Layer 3 of a small transformer language model trained on English Wikipedia (10 layers, counted from 0, width 128).
Take only the direct path to the model's output, skipping the later layers: a vector added to the residual stream pushes a token's score in proportion to its dot product with that token's output vector.

Output vectors of the tokens that the questions are about. A number n stands for (n - 128) times 0.011.
"d": 134, 144, 73, 159, 91, 143, 118, 136, 159, 154, 151, 98, 148, 88, 151, 132, 105, 118, 102, 103, 125, 171, 117, 87, 145, 152, 106, 110, 155, 125, 122, 141, 34, 152, 120, 107, 133, 142, 126, 133, 103, 90, 94, 197, 129, 101, 101, 143, 106, 208, 123, 126, 132, 171, 146, 146, 108, 153, 87, 169, 103, 134, 107, 126, 110, 120, 107, 174, 130, 148, 155, 93, 156, 138, 164, 132, 128, 85, 138, 108, 145, 176, 87, 176, 105, 125, 112, 134, 128, 173, 99, 118, 102, 92, 145, 77, 115, 134, 112, 134, 121, 127, 148, 139, 132, 128, 47, 118, 128, 131, 126, 148, 157, 95, 147, 126, 112, 63, 130, 100, 134, 137, 135, 147, 120, 134, 117, 172
"ouse": 141, 86, 151, 100, 144, 144, 184, 150, 150, 128, 212, 122, 138, 134, 144, 189, 138, 112, 141, 107, 134, 164, 168, 117, 150, 103, 161, 136, 136, 99, 140, 117, 136, 126, 122, 65, 118, 162, 128, 129, 155, 181, 165, 98, 177, 117, 182, 96, 95, 128, 160, 70, 105, 159, 154, 126, 66, 113, 160, 145, 95, 136, 129, 149, 166, 88, 99, 172, 57, 98, 83, 89, 98, 82, 204, 146, 129, 136, 127, 122, 152, 123, 117, 154, 144, 142, 126, 151, 144, 158, 108, 132, 108, 209, 117, 123, 75, 142, 99, 133, 111, 151, 141, 172, 111, 72, 170, 145, 109, 126, 154, 59, 91, 177, 160, 145, 116, 91, 123, 84, 109, 110, 94, 87, 115, 80, 134, 135
"–": 125, 135, 157, 151, 168, 104, 111, 114, 85, 163, 112, 159, 153, 104, 96, 131, 105, 123, 111, 156, 128, 153, 115, 150, 115, 146, 112, 139, 133, 126, 147, 134, 89, 122, 171, 127, 136, 129, 142, 126, 139, 131, 101, 167, 119, 153, 83, 97, 103, 123, 128, 132, 113, 67, 133, 161, 117, 108, 157, 107, 115, 127, 87, 88, 141, 143, 146, 136, 148, 141, 118, 123, 86, 106, 114, 81, 118, 146, 129, 133, 134, 135, 144, 117, 117, 164, 135, 133, 152, 134, 149, 83, 104, 106, 116, 110, 130, 166, 117, 164, 160, 146, 127, 141, 142, 126, 118, 122, 111, 127, 112, 127, 115, 118, 118, 154, 136, 151, 145, 154, 159, 138, 121, 160, 154, 133, 105, 120
"ias": 106, 146, 149, 193, 167, 101, 131, 160, 190, 103, 144, 87, 96, 161, 175, 129, 132, 130, 129, 63, 149, 97, 192, 97, 76, 130, 130, 133, 84, 113, 120, 163, 108, 116, 148, 147, 133, 151, 125, 139, 116, 181, 119, 74, 130, 120, 138, 131, 89, 174, 111, 130, 163, 146, 96, 128, 89, 169, 94, 112, 152, 150, 135, 132, 84, 83, 98, 171, 81, 106, 103, 169, 143, 139, 145, 160, 158, 199, 125, 158, 163, 130, 161, 129, 184, 159, 118, 150, 181, 82, 113, 114, 163, 111, 93, 195, 135, 86, 128, 129, 149, 90, 104, 92, 145, 83, 149, 122, 103, 100, 154, 153, 158, 151, 117, 96, 147, 112, 109, 162, 153, 109, 133, 124, 141, 79, 147, 169
"ane": 127, 114, 139, 135, 129, 131, 162, 86, 182, 114, 183, 158, 101, 157, 179, 104, 86, 121, 106, 83, 175, 136, 158, 160, 115, 153, 68, 125, 110, 112, 118, 167, 105, 147, 89, 154, 157, 91, 81, 136, 111, 77, 158, 141, 120, 167, 142, 125, 150, 122, 122, 100, 106, 174, 104, 114, 102, 60, 111, 105, 152, 101, 141, 110, 141, 133, 122, 110, 99, 138, 145, 163, 97, 102, 120, 149, 118, 157, 119, 121, 133, 156, 181, 141, 168, 186, 141, 173, 154, 83, 91, 135, 143, 165, 89, 129, 148, 172, 135, 149, 98, 126, 125, 111, 118, 146, 193, 163, 97, 89, 127, 193, 186, 159, 128, 117, 166, 141, 173, 179, 106, 75, 115, 182, 149, 123, 105, 133
"ar": 112, 57, 154, 172, 115, 195, 104, 130, 178, 155, 124, 89, 142, 110, 139, 84, 108, 148, 122, 99, 135, 94, 136, 106, 143, 147, 96, 131, 122, 125, 93, 143, 129, 130, 110, 150, 129, 121, 138, 116, 127, 118, 99, 149, 109, 161, 123, 102, 149, 164, 128, 146, 131, 122, 137, 161, 106, 79, 55, 118, 102, 134, 193, 103, 146, 125, 94, 98, 93, 149, 123, 162, 141, 79, 113, 164, 128, 112, 129, 105, 109, 136, 178, 87, 137, 133, 141, 138, 161, 152, 122, 129, 145, 156, 155, 140, 74, 133, 96, 103, 151, 151, 147, 135, 122, 120, 164, 99, 127, 112, 108, 127, 102, 89, 114, 139, 149, 114, 134, 157, 104, 120, 189, 94, 120, 111, 100, 165
"o": 105, 99, 130, 115, 116, 173, 133, 128, 177, 123, 162, 121, 157, 122, 123, 95, 189, 149, 78, 82, 126, 114, 111, 114, 106, 165, 68, 108, 121, 141, 137, 76, 132, 132, 131, 147, 125, 109, 126, 112, 200, 132, 153, 167, 103, 151, 157, 132, 106, 120, 116, 110, 144, 131, 137, 166, 110, 80, 115, 187, 113, 132, 129, 115, 121, 166, 94, 106, 144, 120, 165, 136, 130, 117, 117, 128, 133, 138, 133, 137, 151, 133, 123, 139, 104, 88, 146, 154, 136, 123, 107, 111, 132, 128, 90, 137, 88, 166, 115, 115, 113, 124, 141, 123, 138, 121, 137, 118, 113, 162, 101, 192, 131, 145, 92, 84, 178, 116, 109, 171, 141, 84, 146, 142, 106, 111, 120, 149
" charac": 129, 156, 89, 168, 145, 93, 138, 124, 131, 129, 156, 114, 85, 100, 128, 178, 124, 110, 157, 135, 133, 144, 113, 123, 133, 98, 147, 188, 150, 127, 118, 95, 176, 121, 151, 168, 158, 99, 121, 145, 134, 121, 128, 75, 139, 149, 120, 163, 104, 156, 145, 113, 128, 71, 84, 112, 112, 180, 113, 105, 96, 54, 98, 154, 138, 100, 104, 168, 110, 73, 76, 120, 104, 147, 200, 80, 138, 144, 119, 176, 150, 108, 148, 156, 164, 90, 92, 139, 134, 80, 106, 137, 157, 159, 118, 134, 185, 99, 182, 128, 123, 123, 101, 120, 116, 165, 128, 160, 146, 79, 125, 105, 170, 152, 148, 154, 110, 153, 130, 75, 120, 98, 112, 165, 86, 47, 139, 177
"ct": 151, 94, 151, 100, 71, 80, 110, 140, 103, 158, 162, 126, 200, 100, 108, 113, 97, 123, 144, 89, 149, 235, 153, 166, 100, 93, 120, 142, 94, 116, 147, 131, 152, 117, 90, 132, 97, 122, 53, 146, 122, 149, 186, 129, 139, 133, 127, 128, 105, 91, 148, 144, 169, 110, 142, 137, 75, 146, 137, 162, 103, 169, 143, 134, 94, 98, 66, 182, 140, 121, 106, 152, 119, 102, 146, 76, 139, 92, 119, 146, 134, 127, 158, 79, 135, 109, 166, 123, 76, 141, 158, 167, 143, 124, 195, 108, 48, 28, 173, 172, 171, 92, 128, 125, 151, 48, 187, 139, 116, 73, 94, 83, 133, 94, 104, 97, 163, 138, 158, 91, 123, 165, 148, 71, 130, 89, 165, 95
"s)": 162, 167, 69, 72, 149, 152, 179, 89, 169, 222, 99, 110, 154, 95, 152, 98, 109, 108, 142, 77, 154, 111, 163, 136, 170, 87, 143, 148, 109, 121, 144, 85, 123, 187, 94, 104, 177, 151, 123, 166, 16, 150, 79, 135, 164, 63, 142, 137, 101, 166, 218, 127, 145, 65, 143, 106, 11, 85, 137, 88, 107, 93, 99, 154, 152, 126, 135, 128, 81, 146, 71, 170, 96, 145, 121, 153, 90, 191, 125, 183, 124, 160, 106, 195, 122, 156, 105, 96, 94, 37, 148, 143, 125, 140, 117, 117, 118, 115, 124, 121, 157, 206, 50, 123, 131, 122, 157, 123, 157, 125, 140, 153, 158, 174, 185, 149, 114, 113, 142, 127, 150, 206, 95, 83, 122, 130, 137, 168
"an": 113, 115, 120, 123, 110, 160, 163, 131, 159, 115, 167, 115, 88, 121, 116, 111, 74, 158, 118, 121, 162, 111, 135, 104, 122, 129, 58, 157, 110, 131, 131, 148, 108, 110, 91, 162, 108, 126, 91, 120, 169, 76, 132, 175, 107, 174, 122, 137, 144, 129, 94, 150, 118, 161, 140, 128, 94, 84, 136, 145, 148, 91, 177, 59, 131, 140, 129, 109, 128, 124, 141, 161, 127, 137, 123, 145, 104, 175, 133, 86, 146, 105, 128, 113, 130, 144, 133, 137, 175, 99, 121, 131, 146, 132, 105, 135, 77, 125, 117, 135, 131, 99, 88, 154, 114, 120, 133, 168, 110, 185, 135, 168, 117, 115, 121, 139, 166, 125, 141, 169, 125, 97, 109, 135, 173, 101, 107, 147
"ational": 142, 94, 141, 117, 145, 127, 184, 209, 216, 169, 115, 91, 169, 171, 108, 165, 132, 114, 108, 106, 136, 185, 179, 135, 101, 175, 125, 168, 129, 107, 120, 145, 90, 78, 83, 138, 139, 97, 57, 121, 117, 60, 183, 147, 150, 141, 202, 185, 193, 77, 194, 137, 139, 50, 140, 132, 74, 123, 100, 98, 128, 145, 99, 178, 143, 114, 146, 155, 86, 86, 107, 190, 107, 171, 135, 92, 172, 151, 109, 114, 66, 38, 150, 174, 122, 108, 149, 166, 166, 157, 173, 130, 139, 114, 147, 144, 102, 72, 155, 128, 117, 106, 80, 116, 127, 189, 118, 127, 144, 83, 110, 112, 86, 93, 142, 134, 155, 128, 109, 143, 164, 125, 133, 114, 183, 136, 127, 156
"ruary": 147, 122, 49, 109, 136, 98, 179, 194, 95, 154, 135, 130, 94, 136, 161, 185, 131, 103, 103, 11, 162, 153, 102, 121, 132, 73, 174, 177, 125, 112, 107, 152, 219, 114, 174, 145, 166, 128, 154, 196, 37, 110, 185, 66, 185, 151, 105, 159, 156, 177, 179, 77, 176, 41, 142, 94, 48, 123, 33, 69, 64, 76, 143, 153, 162, 70, 191, 138, 87, 140, 151, 160, 120, 169, 215, 134, 101, 183, 115, 137, 130, 111, 161, 139, 156, 110, 199, 178, 61, 125, 95, 179, 163, 138, 185, 87, 206, 132, 140, 149, 162, 153, 81, 47, 74, 100, 189, 142, 171, 161, 146, 56, 161, 109, 114, 106, 156, 150, 151, 91, 149, 104, 74, 106, 162, 127, 149, 148

Each question shows what one neuron of this layer's MLP adds at an activation of 1. A number n stands for (n - 128) times 0.0095.

n250: 126, 136, 113, 109, 137, 141, 133, 94, 129, 127, 121, 127, 144, 152, 130, 128, 114, 108, 142, 90, 116, 107, 122, 112, 124, 116, 127, 142, 142, 172, 127, 120, 136, 138, 124, 126, 167, 135, 148, 111, 115, 121, 135, 123, 123, 115, 117, 133, 135, 102, 140, 143, 110, 127, 140, 133, 129, 131, 117, 108, 143, 121, 116, 131, 116, 138, 145, 130, 122, 120, 137, 134, 129, 129, 94, 108, 141, 123, 96, 146, 114, 141, 139, 144, 155, 124, 111, 136, 130, 132, 126, 158, 134, 129, 149, 127, 112, 115, 128, 132, 118, 113, 107, 117, 94, 125, 136, 142, 121, 125, 116, 168, 127, 138, 124, 133, 125, 126, 153, 128, 136, 109, 133, 131, 142, 127, 119, 138
Which of these tokens does it push down most? "ouse"

n101: 113, 118, 137, 140, 117, 119, 109, 160, 116, 150, 134, 113, 136, 111, 136, 109, 130, 148, 152, 127, 138, 137, 126, 101, 132, 137, 119, 106, 122, 111, 130, 95, 130, 116, 140, 115, 162, 134, 149, 60, 149, 144, 134, 117, 127, 110, 131, 136, 135, 108, 142, 119, 104, 125, 114, 130, 130, 132, 122, 125, 129, 172, 135, 133, 138, 136, 104, 88, 135, 117, 163, 120, 130, 135, 113, 133, 131, 136, 130, 146, 132, 149, 117, 105, 128, 111, 127, 142, 115, 111, 144, 159, 151, 128, 116, 116, 130, 133, 119, 122, 145, 136, 139, 134, 136, 133, 154, 129, 121, 140, 108, 137, 140, 138, 110, 134, 142, 137, 131, 139, 157, 133, 124, 145, 137, 111, 132, 117
Which three tokens does it push up most, strongest first? "o", "ar", "ct"

n1: 145, 126, 134, 130, 118, 140, 118, 139, 136, 86, 129, 138, 154, 135, 121, 139, 123, 135, 132, 145, 141, 138, 141, 136, 128, 131, 120, 129, 127, 88, 136, 141, 142, 115, 101, 148, 106, 119, 121, 139, 138, 128, 116, 128, 103, 115, 122, 164, 149, 149, 141, 149, 107, 153, 134, 128, 134, 145, 117, 130, 149, 143, 97, 114, 113, 123, 117, 142, 148, 127, 135, 108, 125, 121, 108, 132, 131, 121, 128, 114, 110, 121, 133, 139, 133, 107, 134, 110, 114, 133, 146, 127, 127, 151, 114, 136, 118, 117, 104, 147, 127, 164, 148, 144, 121, 113, 115, 107, 153, 135, 130, 120, 112, 115, 126, 131, 126, 132, 108, 119, 115, 129, 148, 107, 100, 117, 117, 104
Which of these tokens does it push down most? "ruary"

n188: 120, 129, 119, 114, 142, 131, 129, 129, 105, 123, 127, 128, 149, 114, 135, 123, 116, 132, 130, 131, 118, 103, 108, 145, 117, 127, 124, 117, 141, 166, 140, 139, 118, 131, 144, 121, 129, 100, 127, 108, 129, 119, 133, 133, 127, 113, 137, 116, 123, 140, 104, 139, 144, 139, 130, 127, 165, 127, 139, 119, 145, 114, 113, 108, 123, 131, 140, 133, 139, 131, 135, 120, 125, 131, 149, 115, 114, 130, 160, 121, 144, 114, 137, 114, 139, 121, 120, 134, 120, 132, 116, 125, 110, 127, 132, 115, 136, 141, 109, 124, 117, 136, 129, 138, 138, 146, 114, 111, 146, 117, 137, 131, 112, 131, 129, 127, 117, 121, 124, 148, 121, 104, 136, 150, 130, 135, 131, 120
Pushed up most: "–"

n116: 139, 120, 132, 112, 143, 115, 116, 116, 109, 118, 112, 144, 149, 158, 112, 137, 144, 140, 140, 135, 120, 118, 153, 138, 129, 130, 136, 130, 105, 121, 93, 117, 112, 134, 102, 143, 126, 124, 149, 129, 150, 114, 175, 117, 101, 104, 131, 148, 144, 113, 132, 132, 146, 109, 133, 117, 112, 120, 137, 132, 114, 138, 140, 126, 122, 120, 111, 122, 147, 147, 134, 118, 131, 135, 125, 118, 126, 127, 73, 119, 112, 123, 144, 122, 133, 149, 125, 124, 104, 149, 120, 143, 132, 139, 128, 126, 127, 131, 125, 129, 131, 131, 116, 152, 139, 158, 120, 130, 113, 131, 137, 133, 147, 140, 110, 116, 123, 127, 119, 140, 142, 140, 136, 140, 135, 131, 147, 144
Which of these tokens does it push down most? "d"

n156: 137, 124, 138, 121, 148, 113, 153, 140, 104, 131, 151, 117, 143, 133, 133, 122, 114, 120, 104, 118, 137, 143, 146, 110, 124, 125, 132, 122, 125, 89, 128, 90, 128, 100, 123, 117, 134, 125, 106, 120, 133, 153, 120, 105, 162, 97, 138, 125, 140, 151, 145, 117, 131, 140, 119, 127, 85, 153, 147, 130, 139, 136, 147, 118, 134, 123, 138, 152, 121, 138, 136, 111, 144, 157, 131, 134, 141, 129, 97, 100, 136, 97, 111, 111, 134, 119, 107, 132, 121, 126, 91, 131, 156, 140, 126, 120, 111, 126, 124, 154, 116, 120, 138, 115, 133, 130, 136, 131, 108, 150, 136, 118, 119, 136, 101, 124, 128, 131, 124, 106, 128, 129, 103, 129, 106, 146, 108, 123
Which two tokens does it push up most, strongest first? "ouse", "ruary"

n129: 126, 124, 136, 127, 127, 124, 157, 130, 104, 162, 144, 136, 140, 130, 141, 112, 111, 119, 97, 122, 130, 138, 114, 125, 131, 155, 130, 162, 137, 125, 113, 126, 127, 114, 138, 132, 95, 127, 136, 160, 117, 135, 136, 140, 108, 111, 127, 129, 114, 129, 121, 134, 131, 155, 121, 128, 126, 144, 109, 118, 135, 135, 114, 114, 92, 122, 116, 154, 132, 124, 115, 122, 136, 137, 157, 108, 112, 112, 125, 111, 123, 131, 127, 114, 131, 135, 110, 125, 128, 126, 118, 135, 131, 90, 115, 129, 123, 119, 136, 124, 172, 133, 114, 136, 121, 130, 120, 109, 122, 124, 144, 149, 136, 133, 112, 104, 139, 143, 131, 119, 132, 147, 132, 135, 111, 117, 142, 123
Which three tokens does it push up most, strongest first? "ct", "d", "ias"

n173: 140, 120, 105, 139, 95, 115, 152, 135, 135, 127, 133, 142, 107, 148, 127, 120, 126, 110, 112, 107, 137, 122, 128, 124, 132, 140, 135, 125, 126, 98, 126, 144, 158, 122, 129, 138, 102, 136, 129, 118, 125, 143, 120, 134, 127, 152, 125, 135, 121, 124, 106, 125, 122, 129, 144, 114, 122, 109, 136, 110, 128, 163, 140, 138, 99, 151, 112, 119, 135, 131, 144, 137, 142, 134, 122, 129, 136, 132, 112, 121, 114, 127, 110, 81, 116, 138, 141, 139, 131, 128, 144, 130, 145, 148, 122, 137, 126, 129, 136, 149, 109, 119, 119, 113, 153, 115, 149, 121, 130, 117, 134, 129, 134, 138, 127, 135, 138, 114, 131, 114, 136, 153, 117, 138, 139, 145, 133, 129
Which of these tokens does it push down most? " charac"

n133: 123, 136, 116, 127, 94, 122, 127, 142, 102, 126, 120, 122, 127, 124, 124, 150, 149, 124, 134, 132, 132, 113, 147, 142, 137, 107, 150, 137, 155, 184, 100, 146, 113, 113, 107, 138, 138, 130, 117, 140, 133, 155, 123, 101, 135, 124, 144, 117, 137, 123, 128, 132, 144, 120, 122, 128, 167, 131, 135, 111, 130, 143, 136, 122, 108, 147, 133, 138, 124, 130, 124, 133, 121, 170, 111, 141, 130, 90, 143, 105, 133, 137, 138, 139, 112, 116, 132, 86, 149, 119, 136, 131, 149, 132, 124, 143, 126, 113, 132, 139, 139, 123, 135, 150, 146, 142, 137, 122, 143, 142, 118, 125, 109, 117, 137, 147, 111, 110, 121, 106, 96, 131, 131, 132, 118, 137, 117, 101
Which of these tokens does it push down most? "ane"

n117: 120, 118, 159, 145, 140, 132, 147, 134, 144, 120, 139, 141, 130, 123, 130, 135, 137, 126, 134, 136, 136, 139, 135, 133, 110, 132, 124, 111, 119, 182, 143, 115, 123, 100, 126, 139, 123, 121, 142, 130, 135, 127, 127, 127, 128, 126, 125, 136, 138, 122, 131, 116, 132, 143, 140, 116, 104, 128, 139, 133, 126, 129, 142, 119, 123, 113, 109, 136, 124, 110, 121, 120, 106, 134, 128, 132, 124, 140, 135, 114, 150, 141, 129, 133, 116, 116, 130, 141, 151, 116, 130, 112, 130, 138, 105, 111, 124, 119, 128, 140, 134, 115, 135, 132, 115, 132, 119, 116, 142, 126, 116, 101, 137, 120, 134, 124, 124, 138, 136, 127, 123, 105, 112, 129, 112, 125, 105, 129
Which of these tokens does it push down most? "s)"

n242: 154, 152, 120, 123, 140, 121, 143, 140, 113, 126, 115, 113, 124, 136, 115, 114, 115, 117, 148, 129, 125, 117, 112, 145, 126, 118, 152, 137, 138, 113, 134, 115, 130, 124, 124, 134, 116, 126, 126, 158, 142, 115, 150, 116, 132, 142, 132, 140, 125, 152, 137, 140, 120, 137, 164, 124, 125, 144, 114, 140, 107, 103, 112, 118, 122, 99, 136, 166, 128, 112, 88, 110, 118, 142, 127, 104, 124, 123, 86, 138, 147, 129, 129, 148, 117, 137, 123, 127, 173, 119, 136, 126, 130, 105, 126, 138, 138, 148, 125, 129, 136, 119, 139, 117, 123, 154, 139, 128, 127, 114, 141, 133, 128, 129, 147, 133, 122, 127, 122, 103, 127, 120, 111, 138, 127, 132, 102, 142
Which two tokens does it push up most, strongest first? " charac", "ruary"

n3: 142, 136, 98, 148, 130, 111, 117, 116, 125, 140, 142, 119, 127, 126, 131, 116, 119, 124, 118, 140, 121, 135, 135, 115, 130, 110, 149, 135, 137, 104, 100, 123, 154, 116, 142, 121, 117, 122, 116, 153, 115, 144, 125, 135, 140, 98, 153, 142, 127, 109, 116, 122, 95, 138, 149, 91, 130, 140, 118, 102, 115, 145, 145, 104, 127, 129, 140, 142, 120, 141, 130, 117, 128, 145, 130, 116, 104, 123, 115, 123, 109, 147, 127, 135, 110, 137, 135, 145, 133, 115, 138, 129, 142, 138, 146, 118, 124, 116, 116, 120, 128, 104, 123, 109, 134, 125, 141, 135, 130, 120, 142, 114, 143, 132, 129, 135, 122, 118, 132, 142, 152, 129, 138, 139, 143, 137, 121, 102
Which of these tokens does it push down most? "o"

n166: 110, 129, 127, 120, 115, 134, 161, 124, 146, 124, 151, 124, 119, 146, 116, 118, 113, 125, 124, 128, 102, 145, 137, 105, 129, 135, 115, 146, 114, 155, 95, 129, 157, 106, 113, 130, 134, 138, 138, 78, 133, 149, 138, 136, 102, 128, 129, 136, 120, 120, 133, 143, 144, 140, 111, 164, 128, 129, 110, 128, 128, 136, 143, 142, 137, 119, 119, 97, 132, 134, 105, 150, 148, 123, 119, 115, 138, 121, 85, 121, 111, 128, 123, 118, 119, 132, 129, 115, 115, 136, 131, 128, 124, 122, 126, 145, 142, 111, 136, 121, 111, 127, 129, 124, 151, 130, 139, 122, 133, 151, 120, 144, 130, 117, 136, 121, 147, 141, 133, 120, 127, 120, 113, 154, 131, 107, 132, 121
Which of these tokens does it push down most? "s)"

n234: 128, 112, 132, 115, 130, 132, 145, 133, 117, 140, 153, 109, 144, 150, 142, 139, 145, 137, 147, 124, 119, 123, 136, 115, 101, 135, 127, 110, 121, 80, 139, 127, 118, 137, 129, 132, 134, 127, 149, 122, 161, 142, 134, 135, 151, 122, 130, 113, 108, 133, 142, 91, 114, 145, 110, 129, 137, 129, 136, 123, 133, 145, 117, 134, 133, 135, 118, 136, 111, 142, 142, 123, 123, 106, 143, 132, 123, 130, 122, 138, 137, 134, 126, 114, 140, 162, 102, 133, 116, 99, 133, 126, 153, 140, 121, 120, 129, 155, 135, 145, 131, 157, 103, 139, 141, 125, 107, 106, 116, 133, 124, 118, 134, 113, 118, 116, 121, 134, 126, 125, 119, 125, 113, 127, 124, 116, 139, 126
Pushed up most: "ouse"

n207: 163, 119, 136, 134, 133, 132, 147, 122, 111, 106, 139, 137, 129, 135, 134, 129, 127, 142, 121, 113, 148, 136, 148, 115, 144, 132, 128, 121, 146, 7, 109, 116, 120, 109, 124, 145, 122, 139, 108, 108, 121, 116, 121, 130, 120, 127, 134, 137, 136, 148, 137, 143, 119, 122, 140, 136, 92, 117, 124, 107, 117, 127, 119, 134, 142, 126, 130, 126, 141, 136, 122, 120, 133, 133, 99, 118, 138, 111, 103, 141, 130, 120, 121, 124, 122, 133, 120, 161, 110, 113, 112, 136, 121, 129, 136, 130, 138, 125, 128, 126, 136, 126, 139, 119, 124, 140, 114, 126, 143, 112, 115, 126, 143, 136, 134, 146, 126, 122, 129, 138, 134, 130, 132, 130, 126, 137, 125, 121
Which of these tokens does it push down most? "o"

n22: 100, 123, 86, 131, 121, 116, 109, 132, 127, 132, 129, 126, 108, 145, 137, 123, 121, 112, 114, 139, 136, 119, 123, 130, 140, 122, 112, 127, 138, 66, 127, 131, 118, 131, 127, 128, 141, 130, 136, 143, 145, 134, 157, 102, 169, 127, 144, 143, 115, 126, 140, 132, 133, 140, 106, 127, 131, 134, 136, 127, 120, 120, 136, 125, 121, 114, 135, 134, 129, 127, 115, 123, 151, 105, 109, 131, 137, 136, 121, 121, 138, 105, 127, 134, 132, 132, 119, 124, 130, 123, 116, 132, 138, 128, 111, 128, 135, 118, 151, 147, 114, 124, 129, 119, 132, 118, 176, 129, 141, 120, 142, 126, 120, 128, 127, 109, 105, 100, 137, 118, 125, 148, 108, 115, 126, 123, 144, 135
Which of these tokens does it push down most? "–"

n23: 150, 116, 149, 136, 124, 142, 146, 126, 141, 130, 107, 101, 103, 121, 129, 104, 137, 126, 122, 106, 103, 130, 137, 144, 142, 126, 131, 125, 134, 81, 137, 119, 136, 151, 135, 140, 141, 133, 126, 124, 138, 150, 112, 132, 170, 144, 118, 139, 128, 120, 131, 126, 123, 127, 143, 104, 116, 125, 133, 132, 124, 133, 144, 133, 122, 115, 124, 135, 129, 124, 123, 126, 126, 118, 123, 124, 146, 105, 104, 137, 126, 130, 119, 131, 129, 135, 151, 143, 134, 117, 120, 157, 108, 139, 146, 126, 128, 131, 133, 121, 137, 119, 134, 105, 120, 135, 160, 134, 125, 133, 102, 131, 135, 136, 121, 121, 140, 155, 133, 131, 144, 132, 131, 140, 149, 125, 157, 131
Which two tokens does it push up most, strongest first? "ruary", "ct"

n253: 138, 148, 118, 142, 131, 134, 97, 130, 99, 134, 136, 152, 116, 119, 121, 135, 138, 132, 136, 111, 103, 115, 118, 138, 135, 139, 129, 153, 125, 153, 128, 118, 154, 143, 141, 134, 124, 145, 141, 130, 99, 97, 118, 109, 116, 92, 117, 127, 132, 111, 138, 131, 130, 118, 134, 108, 131, 140, 127, 141, 117, 120, 121, 119, 147, 127, 128, 141, 140, 142, 143, 145, 124, 120, 146, 105, 133, 123, 123, 128, 130, 130, 135, 125, 147, 122, 129, 130, 139, 116, 127, 119, 136, 120, 115, 148, 125, 146, 147, 113, 150, 156, 138, 122, 149, 140, 150, 147, 142, 138, 126, 116, 126, 130, 123, 145, 122, 114, 119, 128, 112, 140, 122, 127, 101, 91, 111, 153
Which three tokens does it push up most, strongest first? " charac", "ruary", "s)"

n15: 111, 165, 133, 130, 145, 133, 132, 135, 151, 134, 132, 110, 120, 149, 116, 122, 132, 120, 123, 130, 129, 135, 126, 132, 122, 92, 119, 133, 125, 167, 118, 128, 135, 100, 130, 122, 133, 130, 124, 168, 120, 126, 119, 126, 103, 113, 110, 122, 126, 136, 101, 135, 138, 139, 106, 115, 129, 121, 125, 125, 143, 116, 125, 106, 151, 131, 132, 139, 112, 136, 112, 126, 126, 120, 128, 142, 120, 132, 137, 136, 114, 110, 162, 141, 116, 117, 118, 132, 139, 136, 138, 96, 143, 138, 100, 140, 97, 122, 138, 144, 137, 115, 131, 114, 157, 107, 120, 133, 122, 121, 118, 107, 132, 121, 130, 131, 128, 138, 147, 130, 124, 131, 159, 107, 162, 144, 152, 129
Pushed up most: "ias"

n237: 109, 105, 135, 133, 122, 151, 136, 113, 150, 118, 140, 144, 154, 124, 132, 146, 131, 129, 117, 149, 148, 89, 114, 116, 126, 113, 136, 101, 125, 153, 96, 138, 116, 126, 127, 125, 149, 138, 128, 135, 143, 127, 144, 141, 138, 158, 136, 124, 124, 97, 133, 103, 138, 150, 118, 142, 141, 132, 125, 128, 117, 133, 131, 129, 140, 131, 105, 102, 107, 112, 134, 141, 138, 133, 125, 127, 107, 160, 135, 122, 124, 104, 112, 122, 104, 126, 132, 128, 146, 92, 145, 121, 113, 139, 140, 143, 133, 130, 119, 160, 133, 120, 125, 136, 125, 156, 129, 121, 120, 105, 146, 116, 132, 145, 123, 145, 145, 151, 135, 125, 104, 108, 123, 129, 120, 141, 125, 127
Pushed up most: "ane"

n142: 131, 132, 135, 139, 146, 158, 124, 141, 124, 110, 128, 135, 154, 155, 122, 120, 121, 127, 107, 139, 134, 124, 132, 151, 125, 143, 117, 137, 142, 92, 129, 139, 122, 112, 120, 133, 129, 129, 112, 142, 134, 113, 115, 144, 104, 169, 140, 107, 150, 130, 113, 115, 119, 121, 118, 135, 123, 134, 132, 121, 161, 106, 147, 123, 142, 148, 133, 140, 119, 127, 129, 127, 131, 109, 126, 131, 135, 113, 131, 136, 121, 148, 149, 126, 128, 102, 132, 119, 113, 127, 142, 144, 150, 108, 129, 142, 144, 150, 112, 140, 107, 114, 125, 134, 141, 151, 135, 150, 124, 150, 116, 153, 149, 138, 122, 134, 132, 121, 146, 128, 147, 114, 119, 129, 127, 112, 109, 112
Which three tokens does it push up most, strongest first? "ane", "an", "o"

n170: 119, 134, 136, 99, 140, 146, 131, 118, 144, 120, 118, 114, 94, 128, 125, 161, 146, 133, 138, 154, 133, 119, 136, 142, 121, 136, 108, 149, 138, 153, 112, 171, 137, 140, 148, 112, 142, 142, 136, 164, 111, 140, 94, 111, 131, 120, 116, 118, 136, 136, 148, 123, 131, 111, 109, 138, 95, 140, 113, 130, 149, 120, 124, 155, 138, 116, 158, 129, 118, 131, 103, 140, 145, 127, 123, 129, 146, 102, 145, 122, 112, 119, 122, 137, 144, 145, 145, 106, 140, 107, 121, 111, 132, 103, 101, 115, 125, 118, 129, 113, 107, 158, 113, 114, 126, 136, 147, 122, 118, 133, 135, 140, 126, 123, 126, 134, 146, 140, 116, 127, 152, 116, 134, 132, 152, 148, 168, 144
Pushed up most: "s)"

n203: 106, 116, 143, 105, 114, 149, 149, 121, 117, 111, 118, 113, 127, 130, 123, 136, 135, 138, 158, 150, 131, 128, 134, 119, 110, 146, 111, 119, 147, 153, 134, 123, 111, 133, 134, 145, 138, 134, 136, 102, 148, 140, 126, 150, 118, 152, 160, 119, 128, 127, 119, 123, 126, 123, 120, 111, 118, 125, 125, 146, 132, 131, 106, 132, 135, 127, 136, 123, 134, 156, 136, 135, 129, 96, 119, 142, 121, 137, 156, 138, 144, 108, 123, 116, 133, 128, 122, 129, 103, 123, 123, 135, 119, 136, 135, 136, 147, 146, 133, 149, 116, 125, 125, 149, 120, 163, 104, 138, 133, 133, 119, 144, 120, 98, 122, 144, 147, 136, 135, 122, 120, 117, 136, 102, 114, 132, 132, 146
Pushed up most: "o"

n125: 108, 127, 109, 132, 145, 112, 116, 135, 125, 133, 128, 124, 129, 147, 133, 109, 112, 104, 104, 129, 128, 134, 142, 107, 157, 100, 116, 126, 114, 146, 129, 142, 130, 133, 100, 132, 132, 125, 124, 148, 172, 127, 123, 147, 150, 122, 136, 129, 129, 133, 136, 118, 115, 165, 112, 157, 148, 113, 105, 127, 131, 129, 132, 127, 144, 111, 125, 126, 144, 119, 128, 122, 114, 114, 127, 130, 142, 122, 138, 118, 156, 137, 136, 130, 139, 128, 108, 117, 114, 129, 133, 118, 137, 137, 123, 130, 142, 133, 131, 139, 101, 137, 123, 138, 108, 103, 138, 110, 136, 88, 138, 129, 123, 140, 129, 126, 144, 123, 144, 136, 139, 142, 126, 172, 95, 146, 105, 110
Pushed up most: "ane"